Layer 15 of a small transformer language model trained on English Wikipedia (21 layers, counted from 0, width 128).
A neuron's activation on a vector x is quick GELU(weights . x), where the dot is the dot product. Quick GELU of z is z times sigmoid(1.702 z).
The model reads these tokens: "ale" "le" " affair" " in" " " "1" "8" "7" "3" ";" " he" " was" " a" " de"

The vector x that enters this layer's MLP at each token. A number n stands for (n - 500) times 0.018.
0 "ale": 494 447 499 504 487 520 519 540 497 501 505 496 499 515 482 490 528 496 510 514 510 500 554 504 499 479 504 534 511 509 518 503 494 498 504 504 476 507 485 511 496 497 511 506 505 503 494 503 486 564 548 528 520 479 479 508 561 494 528 485 498 515 507 495 428 508 508 537 522 509 523 495 500 503 509 509 577 504 490 511 488 513 506 514 511 505 507 491 482 512 520 512 432 464 524 486 326 487 499 498 25 510 524 524 525 511 510 507 531 493 530 527 531 537 500 539 501 506 510 492 503 492 544 532 501 517 508 528
1 "le": 588 532 568 539 502 504 489 454 506 500 482 520 577 498 513 486 514 511 540 498 513 534 533 492 540 493 482 490 485 474 517 538 533 536 478 493 476 507 514 511 521 493 516 531 517 512 526 537 526 525 585 529 533 513 500 511 499 526 569 493 517 470 513 518 428 564 536 490 518 465 542 494 487 524 509 507 458 538 477 485 522 448 518 500 500 460 537 480 571 436 506 457 520 474 506 466 363 514 524 491 54 501 513 477 492 527 525 427 502 524 464 520 448 480 503 516 517 498 496 521 523 479 469 546 491 475 485 510
2 " affair": 589 458 555 613 479 508 481 456 511 543 544 558 551 447 466 515 503 501 504 509 489 512 553 584 494 533 488 482 461 534 531 519 498 552 435 552 458 505 437 490 479 540 493 499 510 525 493 504 559 579 534 558 509 517 546 515 494 494 588 485 514 474 498 546 438 543 514 447 463 466 471 465 519 516 488 528 459 523 524 495 489 520 551 507 501 509 513 519 480 447 539 513 504 479 502 501 431 525 513 500 76 417 533 470 481 532 415 532 525 534 429 463 498 525 487 521 537 498 503 476 505 472 443 473 562 520 517 511
3 " in": 470 437 527 537 501 468 512 485 507 507 504 519 550 500 469 508 486 504 551 566 498 518 506 531 488 527 505 517 523 516 547 497 504 472 509 463 520 500 472 492 493 494 528 513 534 516 500 494 573 569 519 542 496 494 593 511 476 508 511 541 581 448 480 547 440 538 518 528 502 488 464 461 412 532 521 485 475 441 489 495 542 434 528 499 483 492 516 532 484 535 512 483 490 515 520 516 513 555 504 524 43 472 530 508 515 528 468 511 514 518 436 474 502 560 506 523 509 470 484 491 522 456 504 506 515 540 503 488
4 " ": 503 465 524 510 433 540 555 508 552 442 496 495 535 494 480 475 478 530 520 547 498 522 542 537 515 521 521 507 490 497 567 512 541 461 498 529 578 472 485 520 452 479 492 530 472 515 530 484 552 642 494 518 499 488 535 547 496 500 522 473 516 478 499 556 435 511 485 522 494 513 496 466 460 530 499 515 453 481 483 533 514 483 519 496 472 501 525 554 429 531 564 506 508 495 509 506 546 535 519 479 90 482 491 471 514 515 473 510 537 527 477 477 533 536 544 426 527 480 509 512 421 424 516 523 432 500 542 457
5 "1": 495 435 554 496 494 554 543 503 535 461 483 501 546 496 446 515 465 486 515 553 481 488 538 554 489 528 508 467 468 490 567 522 503 494 590 466 568 502 474 555 455 491 507 517 497 537 519 491 562 574 466 496 446 474 528 541 476 504 528 498 518 520 486 562 426 514 505 516 467 539 475 464 522 520 511 517 475 479 479 528 542 450 460 503 474 460 524 556 424 515 519 504 512 500 510 520 533 551 491 472 74 524 528 469 500 523 506 496 505 510 473 535 557 497 530 489 506 468 502 513 492 482 505 471 465 510 520 444
6 "8": 518 480 529 554 488 536 527 503 565 450 494 485 507 503 456 501 502 479 521 542 470 495 468 554 520 481 518 479 494 509 591 449 539 455 617 493 626 498 500 525 444 496 481 538 491 529 503 496 526 544 487 526 465 500 480 595 471 493 497 515 522 481 479 497 429 529 493 511 498 536 417 478 516 510 491 566 491 456 486 532 536 494 494 502 487 519 473 532 419 528 500 499 506 481 504 544 536 546 524 493 81 496 487 494 494 551 485 499 457 527 419 552 541 506 513 530 449 489 513 494 511 517 489 496 453 506 530 461
7 "7": 487 528 504 571 466 523 556 474 526 441 457 548 496 497 470 460 521 495 545 536 518 500 469 548 496 495 533 458 477 474 607 467 496 503 616 485 565 482 537 473 389 496 491 550 532 544 533 531 497 542 519 519 490 485 522 540 470 501 505 499 490 468 508 463 435 545 511 512 508 499 479 470 511 543 484 542 478 501 487 569 566 436 474 520 528 514 512 541 474 562 533 464 531 461 519 520 517 481 530 481 84 506 476 506 487 549 484 491 453 519 428 486 534 521 544 498 430 511 513 485 530 490 480 485 427 507 511 487
8 "3": 470 540 509 534 475 518 552 474 514 496 472 555 511 483 471 451 459 490 510 508 495 473 501 574 440 504 490 436 481 481 572 480 466 505 588 518 548 453 519 434 397 510 447 539 545 554 562 483 512 523 538 501 477 541 512 457 493 516 518 498 515 478 530 508 431 544 484 504 522 507 475 494 512 538 525 526 498 478 511 570 564 439 520 509 484 505 535 551 504 571 517 493 518 519 528 485 531 428 540 488 73 507 510 507 490 512 474 541 530 540 460 510 498 564 552 484 488 510 484 493 508 477 466 519 499 507 519 464
9 ";": 496 528 493 537 495 543 501 504 500 527 479 495 519 494 479 472 479 499 500 506 493 519 526 549 457 469 495 449 453 485 506 500 487 505 552 514 512 470 507 487 461 483 512 517 532 494 510 502 494 518 521 549 514 545 537 452 552 538 497 504 497 521 508 507 439 492 475 480 515 525 503 498 366 501 550 514 516 515 502 502 541 492 514 534 473 472 534 513 514 546 524 535 474 514 490 518 482 469 543 520 45 520 554 516 582 522 517 504 498 512 533 520 522 449 518 525 546 500 514 538 483 457 482 521 491 496 512 503
10 " he": 518 587 536 520 505 479 475 442 516 546 473 482 503 470 458 471 541 507 489 511 540 480 563 475 502 516 509 429 484 487 460 511 503 509 575 573 521 482 498 488 446 462 503 493 559 502 491 541 476 605 435 515 498 573 474 482 538 541 526 541 520 480 498 508 451 503 511 493 553 515 486 483 444 541 482 515 533 548 487 507 449 498 522 489 527 520 529 454 484 545 522 491 501 509 503 502 481 492 529 564 67 545 537 480 554 580 511 471 558 559 495 495 467 529 490 514 514 526 496 492 438 497 498 436 503 492 494 465
11 " was": 530 518 504 552 525 469 484 488 481 524 457 502 517 497 450 548 522 516 485 497 505 506 499 565 510 509 482 453 462 508 492 526 501 488 537 478 522 516 480 495 498 473 518 464 532 538 497 501 519 558 516 527 547 515 495 448 529 495 510 514 479 528 503 495 440 521 539 487 516 533 476 506 444 538 539 476 551 516 495 493 488 475 500 494 512 505 483 478 462 565 471 502 554 499 482 433 525 484 576 537 48 543 555 479 565 523 515 454 538 540 522 512 394 536 499 501 561 540 464 506 483 525 502 467 540 507 551 470
12 " a": 502 518 480 552 519 482 503 509 537 518 495 524 464 518 465 473 507 544 495 476 491 495 508 564 540 526 462 450 441 517 498 513 481 447 539 508 496 498 497 537 550 439 525 491 563 520 506 514 560 553 479 560 491 528 472 438 550 548 509 481 566 543 498 443 443 532 552 498 482 467 506 475 432 544 466 463 544 548 441 551 489 495 489 496 534 494 459 481 518 529 471 526 535 490 491 502 562 535 519 495 62 495 485 509 495 535 543 522 583 553 515 527 468 476 561 490 530 500 442 484 477 509 495 486 510 511 501 458
13 " de": 505 514 544 566 566 480 512 461 605 554 504 473 503 513 453 465 523 543 484 545 508 570 541 542 602 514 476 440 485 512 468 494 532 453 485 513 552 455 471 486 535 476 497 508 506 523 476 506 485 608 517 543 476 492 520 486 522 520 516 458 519 453 492 463 437 509 474 463 617 550 537 494 468 523 419 514 434 527 464 526 476 521 558 519 486 439 471 480 471 503 464 488 502 472 455 512 450 540 536 532 101 460 494 549 446 536 530 489 580 515 505 480 503 544 491 491 612 516 465 504 490 565 493 493 485 485 513 510

Each question shows the input weights of one neuron of the MLP. A number n stands for (n - 500) times 0.0019.

n312: 405 507 546 413 343 459 575 731 496 426 567 517 579 427 565 397 340 537 436 663 500 717 724 277 507 404 439 558 653 442 458 551 411 292 322 262 476 370 394 727 746 464 622 618 457 577 385 475 420 335 530 518 522 566 350 547 589 408 411 489 472 675 449 504 352 659 522 570 550 585 677 504 622 500 493 728 717 507 464 306 507 585 585 606 500 460 500 402 415 304 486 511 491 450 532 425 447 601 18 500 562 591 573 518 576 614 758 401 352 438 482 496 514 816 514 524 578 547 455 416 393 468 654 536 538 539 430 460
On which token does it fire most, and how strongly? 0 "ale", at about 2.6

n123: 568 339 541 476 487 393 645 392 456 545 701 503 576 519 743 620 425 703 476 612 548 561 662 383 412 449 389 510 532 580 469 568 391 472 391 538 579 456 568 461 497 331 370 400 547 416 399 613 515 528 520 372 526 678 234 500 581 406 600 544 415 387 654 535 330 549 284 555 471 655 456 399 536 462 388 591 335 491 462 534 456 471 415 740 601 548 307 441 446 336 415 328 387 475 478 491 570 478 566 573 590 549 506 596 589 622 472 447 568 410 522 451 446 754 391 494 351 535 421 583 597 513 500 557 312 522 630 747
On which token does it fire most, and how strongly? 13 " de", at about 0.8

n394: 478 466 393 404 662 535 506 564 494 479 286 539 557 453 560 450 554 474 497 349 408 517 425 426 654 695 534 551 575 414 335 625 489 508 416 549 530 443 404 709 460 612 471 609 548 689 415 506 467 451 295 471 704 351 616 446 397 555 336 712 385 393 622 396 507 544 583 550 445 469 475 374 497 391 486 648 550 391 560 398 415 409 509 517 628 583 269 303 462 606 360 520 498 433 526 331 593 641 508 522 558 469 414 461 607 453 514 581 615 622 483 536 420 519 570 438 508 474 539 497 458 649 550 446 429 492 520 477
On which two tokens does it fire most, strongest first? 11 " was", 12 " a"

n52: 514 484 447 532 397 628 494 596 624 447 527 405 453 553 352 482 743 450 505 503 544 807 584 542 469 563 370 410 529 343 395 403 531 534 494 509 481 410 421 547 462 515 527 503 318 441 451 555 503 413 660 654 657 346 450 474 555 382 423 417 458 454 532 298 405 484 640 483 505 475 534 562 465 636 661 570 654 542 500 461 465 420 602 638 327 407 527 531 519 363 546 451 558 429 537 551 571 509 272 525 568 677 450 500 388 528 437 565 423 491 573 629 558 659 489 677 318 419 305 430 473 587 604 537 514 615 610 515
On which token does it fire most? 0 "ale"

n362: 456 505 477 442 597 493 360 647 508 595 367 429 519 244 505 541 535 441 547 478 602 390 533 394 309 490 611 535 576 609 510 595 371 544 447 424 379 452 612 416 573 460 666 538 488 536 437 460 587 500 550 543 581 437 576 309 576 585 453 552 527 525 551 624 420 579 591 559 470 586 557 539 422 535 424 447 475 527 460 396 505 660 474 299 515 540 566 493 595 541 445 654 441 438 555 445 516 447 396 502 548 566 621 493 536 335 513 357 539 604 596 593 395 570 510 585 401 492 596 495 474 603 419 403 538 448 428 594
On which token does it fire most? 11 " was"

n416: 385 516 498 359 478 434 567 434 471 329 485 533 565 397 550 434 696 571 461 573 576 616 434 543 713 516 659 514 468 495 580 367 476 401 563 582 468 449 377 392 437 400 381 606 457 571 512 555 293 470 399 410 585 458 493 423 573 419 493 469 565 567 500 437 514 450 470 542 462 422 488 327 554 594 481 481 597 662 593 544 518 371 590 544 543 476 441 474 493 491 568 432 439 420 608 481 492 459 609 389 546 585 537 564 353 551 620 412 473 502 582 545 457 481 474 502 434 512 693 453 489 594 491 471 512 502 584 478
On which token does it fire most? 7 "7"

n284: 225 471 465 386 487 527 441 473 362 655 422 445 362 519 613 500 271 717 538 654 494 602 368 621 612 524 503 450 525 468 604 430 621 257 199 418 416 648 497 624 598 412 532 371 485 551 194 678 533 513 533 459 623 555 414 428 685 589 525 422 338 519 510 560 476 424 545 746 433 463 676 564 494 415 522 500 506 509 410 482 340 468 419 595 606 591 547 509 557 449 525 614 467 599 428 333 543 434 472 572 538 537 415 571 358 542 466 438 600 468 466 463 412 612 661 583 488 547 406 442 390 503 476 730 473 481 394 605
On which token does it fire most? 12 " a"

n170: 352 339 564 403 423 431 538 636 386 291 385 512 536 636 407 591 585 532 488 419 555 604 538 571 335 500 433 652 683 344 615 451 447 500 532 624 488 487 558 500 398 343 615 533 678 565 427 636 479 386 659 596 580 580 523 560 440 536 362 469 436 434 626 426 439 480 661 454 606 475 569 409 727 459 503 509 602 376 276 500 636 490 493 461 294 465 536 602 479 396 506 465 398 339 570 673 534 564 469 454 579 500 693 491 521 430 282 385 497 548 537 333 389 653 409 658 321 738 467 367 412 621 466 563 421 355 578 375
On which token does it fire most, and how strongly? 7 "7", at about 1.4

n258: 463 446 396 574 552 403 555 353 596 546 486 390 187 573 575 581 656 703 500 389 451 465 597 472 477 128 548 600 552 441 591 349 571 648 549 304 546 538 339 535 452 593 716 253 632 545 548 633 649 404 385 462 507 570 758 637 441 511 466 589 408 428 413 396 425 472 578 527 395 510 439 422 713 376 510 685 557 413 336 248 305 599 440 483 623 610 439 557 490 466 321 524 467 353 524 554 573 538 524 582 594 436 397 618 533 556 534 564 571 570 396 430 507 593 331 565 383 397 507 627 478 572 640 333 424 394 401 709
On which token does it fire most? 6 "8"

n144: 453 515 476 406 538 362 548 490 596 270 572 492 497 465 492 668 600 546 382 618 729 544 752 388 459 480 460 617 492 524 396 614 382 487 435 388 382 628 308 581 602 535 541 502 445 546 508 529 559 496 436 425 460 505 489 625 548 443 442 442 480 577 484 411 390 421 577 466 367 607 319 508 605 516 441 472 541 536 540 623 530 475 481 602 476 487 422 288 467 580 508 433 349 388 444 571 511 701 492 497 541 513 618 471 423 377 619 526 456 403 451 505 609 425 424 595 497 423 528 510 544 545 353 415 472 534 601 597
On which token does it fire most? 5 "1"

n492: 494 500 354 606 612 185 497 378 540 349 621 426 315 469 366 381 655 672 419 373 488 516 636 450 571 433 485 500 512 414 509 625 294 551 562 528 527 540 378 637 528 488 532 497 560 519 512 576 524 347 542 528 478 423 578 399 535 513 406 384 503 606 447 333 402 420 535 372 426 620 700 563 601 608 543 556 601 542 406 547 537 472 351 500 573 580 292 515 547 400 635 327 495 503 390 370 525 404 570 668 586 634 482 551 550 470 527 383 683 503 712 485 359 500 358 385 494 537 303 488 449 626 530 689 594 494 516 602
On which token does it fire most? 12 " a"

n220: 610 494 514 372 497 509 224 755 415 550 510 435 427 373 459 569 597 460 560 560 426 643 518 407 623 480 555 378 559 503 282 609 584 470 528 628 608 433 646 447 678 420 519 449 470 500 357 345 450 418 487 435 500 530 355 524 529 425 400 564 629 440 531 667 328 569 462 485 616 599 512 484 509 454 485 421 575 640 394 362 480 710 450 478 470 518 339 227 399 600 412 598 388 508 585 545 505 564 425 459 577 631 532 578 565 574 558 431 425 621 646 559 400 524 470 503 368 406 633 491 432 219 595 612 538 542 437 695
On which token does it fire most? 10 " he"

n305: 510 497 323 478 374 455 332 534 400 666 396 453 530 528 507 634 796 493 487 429 392 314 406 543 427 591 397 707 737 438 476 458 554 406 542 400 354 414 714 419 676 545 617 323 707 619 462 685 437 323 529 680 313 530 580 452 709 675 408 661 507 452 476 528 509 338 561 553 595 605 374 479 477 576 434 613 557 453 329 430 401 472 514 451 267 379 451 312 572 359 293 483 584 419 647 548 643 469 408 559 515 520 413 605 520 576 527 612 677 423 530 386 418 530 493 659 396 589 429 400 522 445 697 637 470 609 246 476
On which token does it fire most, and how strongly? 12 " a", at about 1.4

n216: 620 396 491 175 503 544 556 445 533 636 379 313 389 632 629 490 520 686 503 471 423 503 550 425 618 317 653 543 409 320 493 635 490 308 379 557 679 650 726 439 640 493 579 239 592 541 345 566 577 451 445 356 406 490 352 497 519 453 474 431 424 431 476 554 408 446 558 613 522 529 467 418 406 300 473 586 424 471 292 558 466 360 538 463 526 520 209 455 323 521 457 597 535 515 503 668 522 604 385 417 570 765 384 595 680 567 626 562 589 480 494 442 646 506 490 531 487 540 617 464 552 500 600 457 309 289 445 544
On which token does it fire most? 13 " de"

n24: 202 260 429 402 321 424 434 503 528 464 756 480 500 479 540 539 351 547 434 545 379 310 458 491 422 500 507 679 561 610 607 482 555 672 482 475 534 436 411 382 623 376 533 605 507 668 633 444 595 454 621 532 461 333 653 648 440 353 235 650 564 409 593 539 332 443 453 660 321 541 635 710 583 454 518 426 526 352 497 337 444 594 674 585 482 560 606 623 226 644 475 465 365 297 577 260 575 394 337 605 600 469 429 424 425 473 360 597 388 568 466 408 546 585 607 596 387 521 471 312 614 479 551 682 396 538 706 472
On which token does it fire most, and how strongly? 3 " in", at about 1.7

n100: 422 529 438 537 729 390 626 476 629 360 490 482 512 472 562 614 527 635 357 406 422 418 506 561 652 233 540 500 550 388 403 472 317 588 313 537 357 413 491 544 258 475 567 725 643 472 568 475 449 333 368 531 547 539 547 472 482 522 430 500 491 540 726 715 417 444 471 473 400 594 570 481 567 292 622 598 514 627 417 461 526 753 459 528 503 509 454 575 309 489 491 481 516 395 534 384 437 407 418 565 535 608 363 464 542 336 608 564 443 365 566 638 568 569 512 500 532 565 660 512 572 373 614 555 311 359 570 469
On which two tokens does it fire most, strongest first? 0 "ale", 9 ";"

n76: 571 426 421 583 302 515 484 596 357 523 440 475 479 321 618 288 516 685 452 597 584 402 461 517 595 624 481 360 474 622 625 386 481 475 435 458 589 269 503 484 692 397 585 580 431 578 183 563 543 560 407 310 288 380 552 532 661 520 437 472 460 478 672 452 481 365 543 645 344 313 440 559 626 586 590 638 585 385 383 518 408 425 365 565 529 589 554 646 397 372 583 603 431 511 392 443 625 583 465 485 543 680 512 459 494 614 443 531 398 484 624 342 697 432 371 587 344 525 394 491 462 455 621 345 439 430 359 519
On which token does it fire most? 5 "1"

n509: 500 540 420 412 550 528 527 505 633 553 610 545 417 492 469 577 497 624 288 492 434 566 451 424 474 405 576 446 407 664 394 646 476 415 434 576 393 413 442 586 573 350 525 563 636 461 543 592 497 467 327 399 434 537 547 446 466 624 473 522 422 546 390 429 400 444 447 350 330 734 404 397 533 489 503 456 619 442 575 492 432 689 410 596 527 503 569 413 227 537 568 552 394 362 365 597 522 470 444 422 555 545 691 407 550 492 468 630 640 607 437 592 627 607 505 490 426 486 472 460 520 465 521 505 466 398 545 549
On which two tokens does it fire most, strongest first? 10 " he", 12 " a"

n472: 472 447 331 548 608 405 486 534 609 532 452 447 651 494 682 518 506 579 505 644 361 635 416 513 561 394 353 443 561 477 463 442 503 514 262 474 616 373 418 503 440 355 518 487 446 590 423 432 539 500 470 289 460 481 375 552 606 655 449 520 406 520 462 749 411 474 494 584 511 626 534 618 716 552 619 602 450 492 503 517 559 521 473 538 603 325 546 319 405 552 497 431 493 490 197 469 486 523 466 445 553 659 311 452 422 564 429 334 550 491 673 433 531 575 435 438 530 517 390 458 561 422 603 660 437 597 529 532
On which token does it fire most? 13 " de"

n5: 478 503 459 385 471 646 641 531 424 506 477 393 491 542 542 745 647 542 509 475 395 590 503 438 536 452 392 446 353 576 491 471 484 469 529 522 366 367 497 728 529 382 536 580 562 648 607 456 314 394 516 455 108 414 590 588 632 468 469 475 436 431 426 500 479 360 516 402 447 630 653 432 565 516 573 588 587 744 469 354 550 445 582 478 415 345 548 666 446 497 525 481 406 287 585 591 626 414 481 445 520 641 378 612 466 473 613 484 327 429 614 402 503 351 556 429 304 326 572 694 564 348 583 541 355 368 594 474
On which token does it fire most, and how strongly? 5 "1", at about 1.4

n250: 611 385 576 511 604 484 560 491 476 560 523 519 488 532 551 440 579 515 241 486 434 594 537 472 362 355 524 578 557 591 307 671 390 490 571 473 399 522 507 460 485 586 508 577 562 522 398 507 439 504 558 586 424 524 475 532 498 460 466 447 451 502 601 584 588 529 513 467 365 402 529 665 461 637 662 392 471 540 568 437 418 498 409 707 602 478 509 438 567 367 446 397 528 434 512 579 611 529 584 533 475 372 439 548 500 392 570 524 442 591 400 377 597 629 481 605 470 592 460 526 471 441 457 464 565 556 443 512
On which token does it fire most, and how strongly? 2 " affair", at about 1.5

n159: 556 574 444 432 646 337 382 438 538 290 719 457 690 539 555 471 655 523 518 541 542 565 458 313 546 321 321 618 575 384 513 529 478 494 565 394 491 439 500 601 622 523 566 446 453 611 264 583 377 416 684 490 539 627 594 554 497 650 364 475 408 646 350 464 409 613 632 494 612 459 585 562 590 628 490 478 688 522 440 398 497 415 401 604 420 619 419 270 530 407 583 307 422 422 490 361 430 333 440 598 593 556 373 459 519 448 535 421 243 442 609 425 526 617 289 560 425 596 553 593 607 577 441 443 650 306 405 562
On which token does it fire most? 1 "le"

n143: 600 374 561 461 269 665 410 482 636 519 478 538 416 469 684 562 470 481 172 503 362 305 530 470 497 486 506 509 653 473 435 383 542 358 457 530 529 451 380 786 418 460 647 480 652 638 343 509 430 357 563 445 518 459 457 403 589 451 413 512 442 554 482 469 403 440 572 491 525 444 739 559 469 354 488 561 603 553 548 328 410 519 431 586 618 652 432 582 560 390 337 460 637 466 524 536 665 603 646 538 500 468 497 667 433 652 611 527 525 466 538 379 591 722 399 588 483 431 481 529 436 582 503 476 468 440 463 485
On which token does it fire most? 12 " a"

n166: 487 213 625 494 507 454 432 566 419 497 557 311 528 599 577 417 657 480 570 643 471 712 451 590 550 528 357 468 621 734 478 299 350 649 398 435 425 334 609 559 516 268 513 458 516 516 374 445 591 582 608 467 503 522 569 396 663 606 686 484 481 529 674 507 448 374 627 582 533 456 458 450 540 523 490 544 628 446 265 397 449 410 433 398 393 562 628 541 531 418 539 507 336 523 374 478 645 607 551 491 572 472 494 500 388 600 645 258 563 572 389 368 519 563 363 649 384 616 372 390 575 312 547 487 292 522 317 398
On which token does it fire most, and how strongly? 3 " in", at about 1.5

n278: 392 268 509 416 524 519 477 575 433 362 587 552 478 749 424 459 387 350 367 651 473 579 702 509 587 360 651 661 486 473 464 480 348 359 514 611 571 625 425 585 413 483 490 635 609 636 460 513 532 218 636 611 321 581 517 446 462 356 490 553 442 719 534 354 393 488 458 604 509 635 454 603 484 537 446 374 466 310 467 494 491 455 427 653 427 480 276 611 430 451 430 321 599 538 680 357 760 321 503 494 545 523 539 675 477 565 483 497 548 565 618 356 490 574 351 601 380 621 493 392 640 534 734 623 522 563 531 395
On which three tokens does it fire most, strongest first? 6 "8", 8 "3", 5 "1"

n482: 396 312 549 560 533 403 581 330 536 668 389 455 251 729 574 420 535 344 406 136 662 573 489 484 459 361 628 525 688 378 521 384 504 514 511 475 497 622 718 482 353 532 651 417 661 565 472 567 514 474 597 360 324 331 417 479 453 489 458 468 579 701 486 381 536 371 611 666 362 465 472 313 661 725 352 569 510 521 401 473 414 511 393 460 596 329 446 403 385 325 436 547 584 260 504 585 706 597 553 486 538 434 235 595 445 462 401 357 544 507 483 427 703 493 430 617 416 649 507 538 728 600 670 482 415 648 577 511
On which three tokens does it fire most, strongest first? 7 "7", 6 "8", 12 " a"

n8: 525 350 328 461 510 537 603 456 455 620 497 425 528 576 577 500 551 583 521 459 457 444 389 462 403 503 422 588 556 480 310 487 538 522 330 377 572 581 708 388 568 542 533 521 589 625 374 635 316 346 659 569 497 534 507 361 565 408 452 571 578 606 717 703 410 576 389 519 470 529 446 480 476 510 369 556 545 446 368 553 394 380 620 320 371 562 619 639 478 524 604 409 525 517 584 474 569 412 647 736 566 516 343 567 500 422 400 586 547 375 522 286 484 728 634 853 366 581 497 365 617 357 657 667 587 535 463 320
On which token does it fire most, and how strongly? 3 " in", at about 0.55

n116: 564 490 443 394 365 484 489 450 424 456 527 415 600 581 618 373 542 587 430 653 675 529 497 576 467 495 466 764 546 563 658 529 332 497 532 497 306 509 561 419 517 363 518 524 592 604 537 444 352 465 713 474 469 514 503 611 508 699 424 517 516 396 301 466 507 536 743 563 497 272 651 363 503 466 431 437 534 583 517 445 421 547 453 345 418 608 556 417 373 430 659 334 431 435 384 480 599 529 391 652 487 494 547 511 612 429 571 564 392 558 514 356 475 563 520 409 457 644 456 500 466 426 461 562 476 373 491 646
On which token does it fire most, and how strongly? 1 "le", at about 1

n469: 394 357 397 428 543 599 469 356 584 630 570 363 456 522 697 453 580 486 381 196 290 540 465 430 530 500 549 613 322 599 483 443 490 538 358 366 439 344 285 539 387 426 613 516 535 439 570 633 473 388 485 539 461 490 664 588 651 378 455 622 358 598 557 560 402 332 485 568 559 310 694 764 421 323 493 446 687 345 584 293 451 547 380 693 675 412 487 346 380 503 398 312 662 485 542 274 577 670 528 372 576 531 439 597 520 473 521 652 598 543 706 503 296 721 608 692 609 542 387 637 578 595 490 441 510 510 410 539
On which token does it fire most? 11 " was"

n415: 422 420 663 578 468 382 188 432 305 679 377 270 573 571 543 813 507 596 286 305 715 461 626 365 725 351 510 343 585 444 548 283 507 558 602 545 433 367 638 450 472 521 561 279 514 340 271 431 325 534 602 374 553 433 525 632 440 695 383 521 470 659 500 482 444 406 403 446 426 650 545 496 500 476 679 477 423 490 254 581 565 529 468 433 552 517 536 293 543 430 587 454 518 476 444 372 582 535 390 570 562 561 460 411 561 356 469 411 522 500 320 432 563 635 438 490 510 695 529 344 536 528 615 611 460 683 629 345
On which token does it fire most, and how strongly? 10 " he", at about 0.58

n57: 593 516 428 505 474 497 575 461 497 494 602 587 459 547 492 415 349 650 402 653 570 571 663 593 542 399 616 639 465 471 514 627 275 387 573 567 400 546 488 286 314 430 500 454 517 424 434 491 525 517 524 584 491 441 649 529 459 488 580 514 414 523 441 482 478 461 494 618 519 540 472 509 310 497 567 533 646 542 236 531 583 467 291 497 356 572 489 539 497 471 520 703 379 477 494 529 516 445 289 727 572 396 500 588 581 650 750 421 482 553 584 551 396 592 457 571 399 483 587 500 377 381 553 563 315 506 503 655
On which two tokens does it fire most, strongest first? 9 ";", 0 "ale"

n30: 473 518 411 574 424 570 478 564 384 324 586 465 376 548 403 461 374 627 635 448 606 410 550 317 495 660 367 616 413 531 387 655 440 505 363 622 492 519 427 419 503 522 528 474 429 593 618 393 425 466 488 453 511 431 354 525 560 573 672 522 455 448 360 617 449 316 446 594 408 492 644 565 495 608 355 487 563 551 527 524 379 407 349 545 536 541 461 476 508 500 503 739 517 430 420 604 585 547 544 511 540 516 436 457 670 521 525 389 574 444 562 320 627 641 533 458 466 654 640 479 528 409 720 453 479 555 424 483
On which two tokens does it fire most, strongest first? 4 " ", 0 "ale"

n347: 551 450 528 436 498 531 636 500 564 473 331 573 462 519 440 517 610 534 587 583 188 502 493 530 602 502 602 538 462 410 452 558 500 518 548 453 548 389 625 474 486 467 439 471 523 558 479 460 384 473 579 441 417 514 361 465 424 488 484 839 527 523 558 576 373 585 388 468 428 516 495 531 498 562 550 473 560 493 650 480 564 517 376 459 441 557 509 443 547 536 455 536 467 426 589 379 462 389 423 484 548 580 441 634 498 425 474 366 476 409 429 477 519 557 493 511 444 382 578 431 552 372 493 545 599 547 551 505
On which token does it fire most? 8 "3"

n497: 366 458 497 354 384 549 497 497 425 571 473 427 450 427 506 410 597 447 435 297 328 400 464 479 538 404 408 438 510 605 522 697 548 401 599 507 478 493 160 487 520 579 537 433 445 497 500 601 544 548 473 596 457 446 590 336 565 513 656 549 321 503 503 470 495 426 551 598 518 423 619 604 315 615 731 500 623 577 646 446 540 527 754 401 422 428 537 465 202 723 300 467 543 463 744 578 551 523 490 525 569 596 646 616 629 525 660 442 338 228 484 519 650 639 510 395 438 399 432 299 630 356 529 399 550 549 409 344
On which two tokens does it fire most, strongest first? 11 " was", 9 ";"

n414: 503 454 577 514 664 488 568 597 615 439 358 512 479 639 338 316 589 500 518 515 437 529 759 441 479 588 488 429 626 416 527 623 570 506 588 634 309 581 468 418 475 462 417 268 601 320 553 423 419 482 523 616 462 422 361 435 589 519 598 549 437 608 229 707 411 346 478 593 549 254 644 325 561 453 359 443 617 458 435 527 474 427 510 450 413 671 363 497 491 446 463 347 300 486 500 402 586 512 362 485 569 509 551 384 629 482 454 482 449 462 470 379 311 569 524 620 523 444 516 521 696 668 388 361 533 568 596 547
On which token does it fire most? 10 " he"

n318: 352 456 544 541 362 506 409 725 633 516 437 537 558 516 488 519 710 652 339 668 506 626 567 474 546 317 313 548 333 420 478 445 584 450 321 767 460 637 610 487 478 593 500 527 575 558 525 572 430 484 536 487 554 436 516 364 476 636 249 324 327 409 716 369 412 511 605 442 582 357 550 497 428 421 385 329 509 766 516 552 441 429 382 516 449 506 527 543 539 284 541 589 420 439 547 296 557 417 603 536 572 540 583 466 482 506 497 628 536 307 661 497 497 674 584 598 503 418 549 423 576 681 528 563 376 409 490 490
On which token does it fire most, and how strongly? 13 " de", at about 1.2

n441: 556 513 253 475 448 618 365 619 432 640 380 474 376 434 506 413 369 399 500 360 431 736 425 494 441 519 575 725 428 329 280 573 570 497 521 514 425 473 483 254 469 610 598 332 574 431 459 720 490 383 457 507 565 553 717 435 500 372 567 652 376 645 548 500 486 482 338 408 418 610 507 462 382 684 579 457 575 626 335 543 551 646 236 596 347 517 538 613 477 651 422 688 349 530 683 450 586 609 453 513 601 331 658 564 589 585 622 537 335 355 639 560 527 520 534 602 570 497 458 424 418 510 483 872 467 412 448 524
On which token does it fire most? 9 ";"

n436: 572 491 514 486 435 462 500 438 403 646 452 386 381 578 507 643 490 461 514 582 250 471 590 521 583 473 561 436 464 462 336 461 525 547 451 602 493 541 461 562 625 474 298 548 452 407 500 427 561 477 516 664 490 411 559 640 527 427 588 533 546 513 497 304 434 438 574 700 295 313 605 513 550 518 531 622 554 425 528 468 514 492 595 358 452 566 514 324 488 431 413 569 422 493 518 503 483 454 450 441 560 515 438 467 458 434 475 670 484 606 522 611 434 463 615 589 474 533 452 304 462 541 537 520 573 442 500 665
On which token does it fire most? 2 " affair"

n153: 317 500 369 374 434 552 593 701 390 620 419 572 435 342 485 652 337 606 479 351 457 447 552 651 488 436 542 432 189 451 601 335 350 497 461 597 432 331 605 322 581 513 710 566 538 497 564 429 431 360 679 705 578 588 464 296 681 385 622 686 472 593 608 582 394 392 527 516 527 560 436 586 488 416 542 472 613 645 542 410 319 686 503 533 400 545 494 588 451 544 458 539 342 415 661 404 542 594 401 571 596 613 391 430 319 466 465 525 480 484 487 541 361 591 640 646 558 426 503 340 422 481 497 567 389 468 649 454
On which token does it fire most? 9 ";"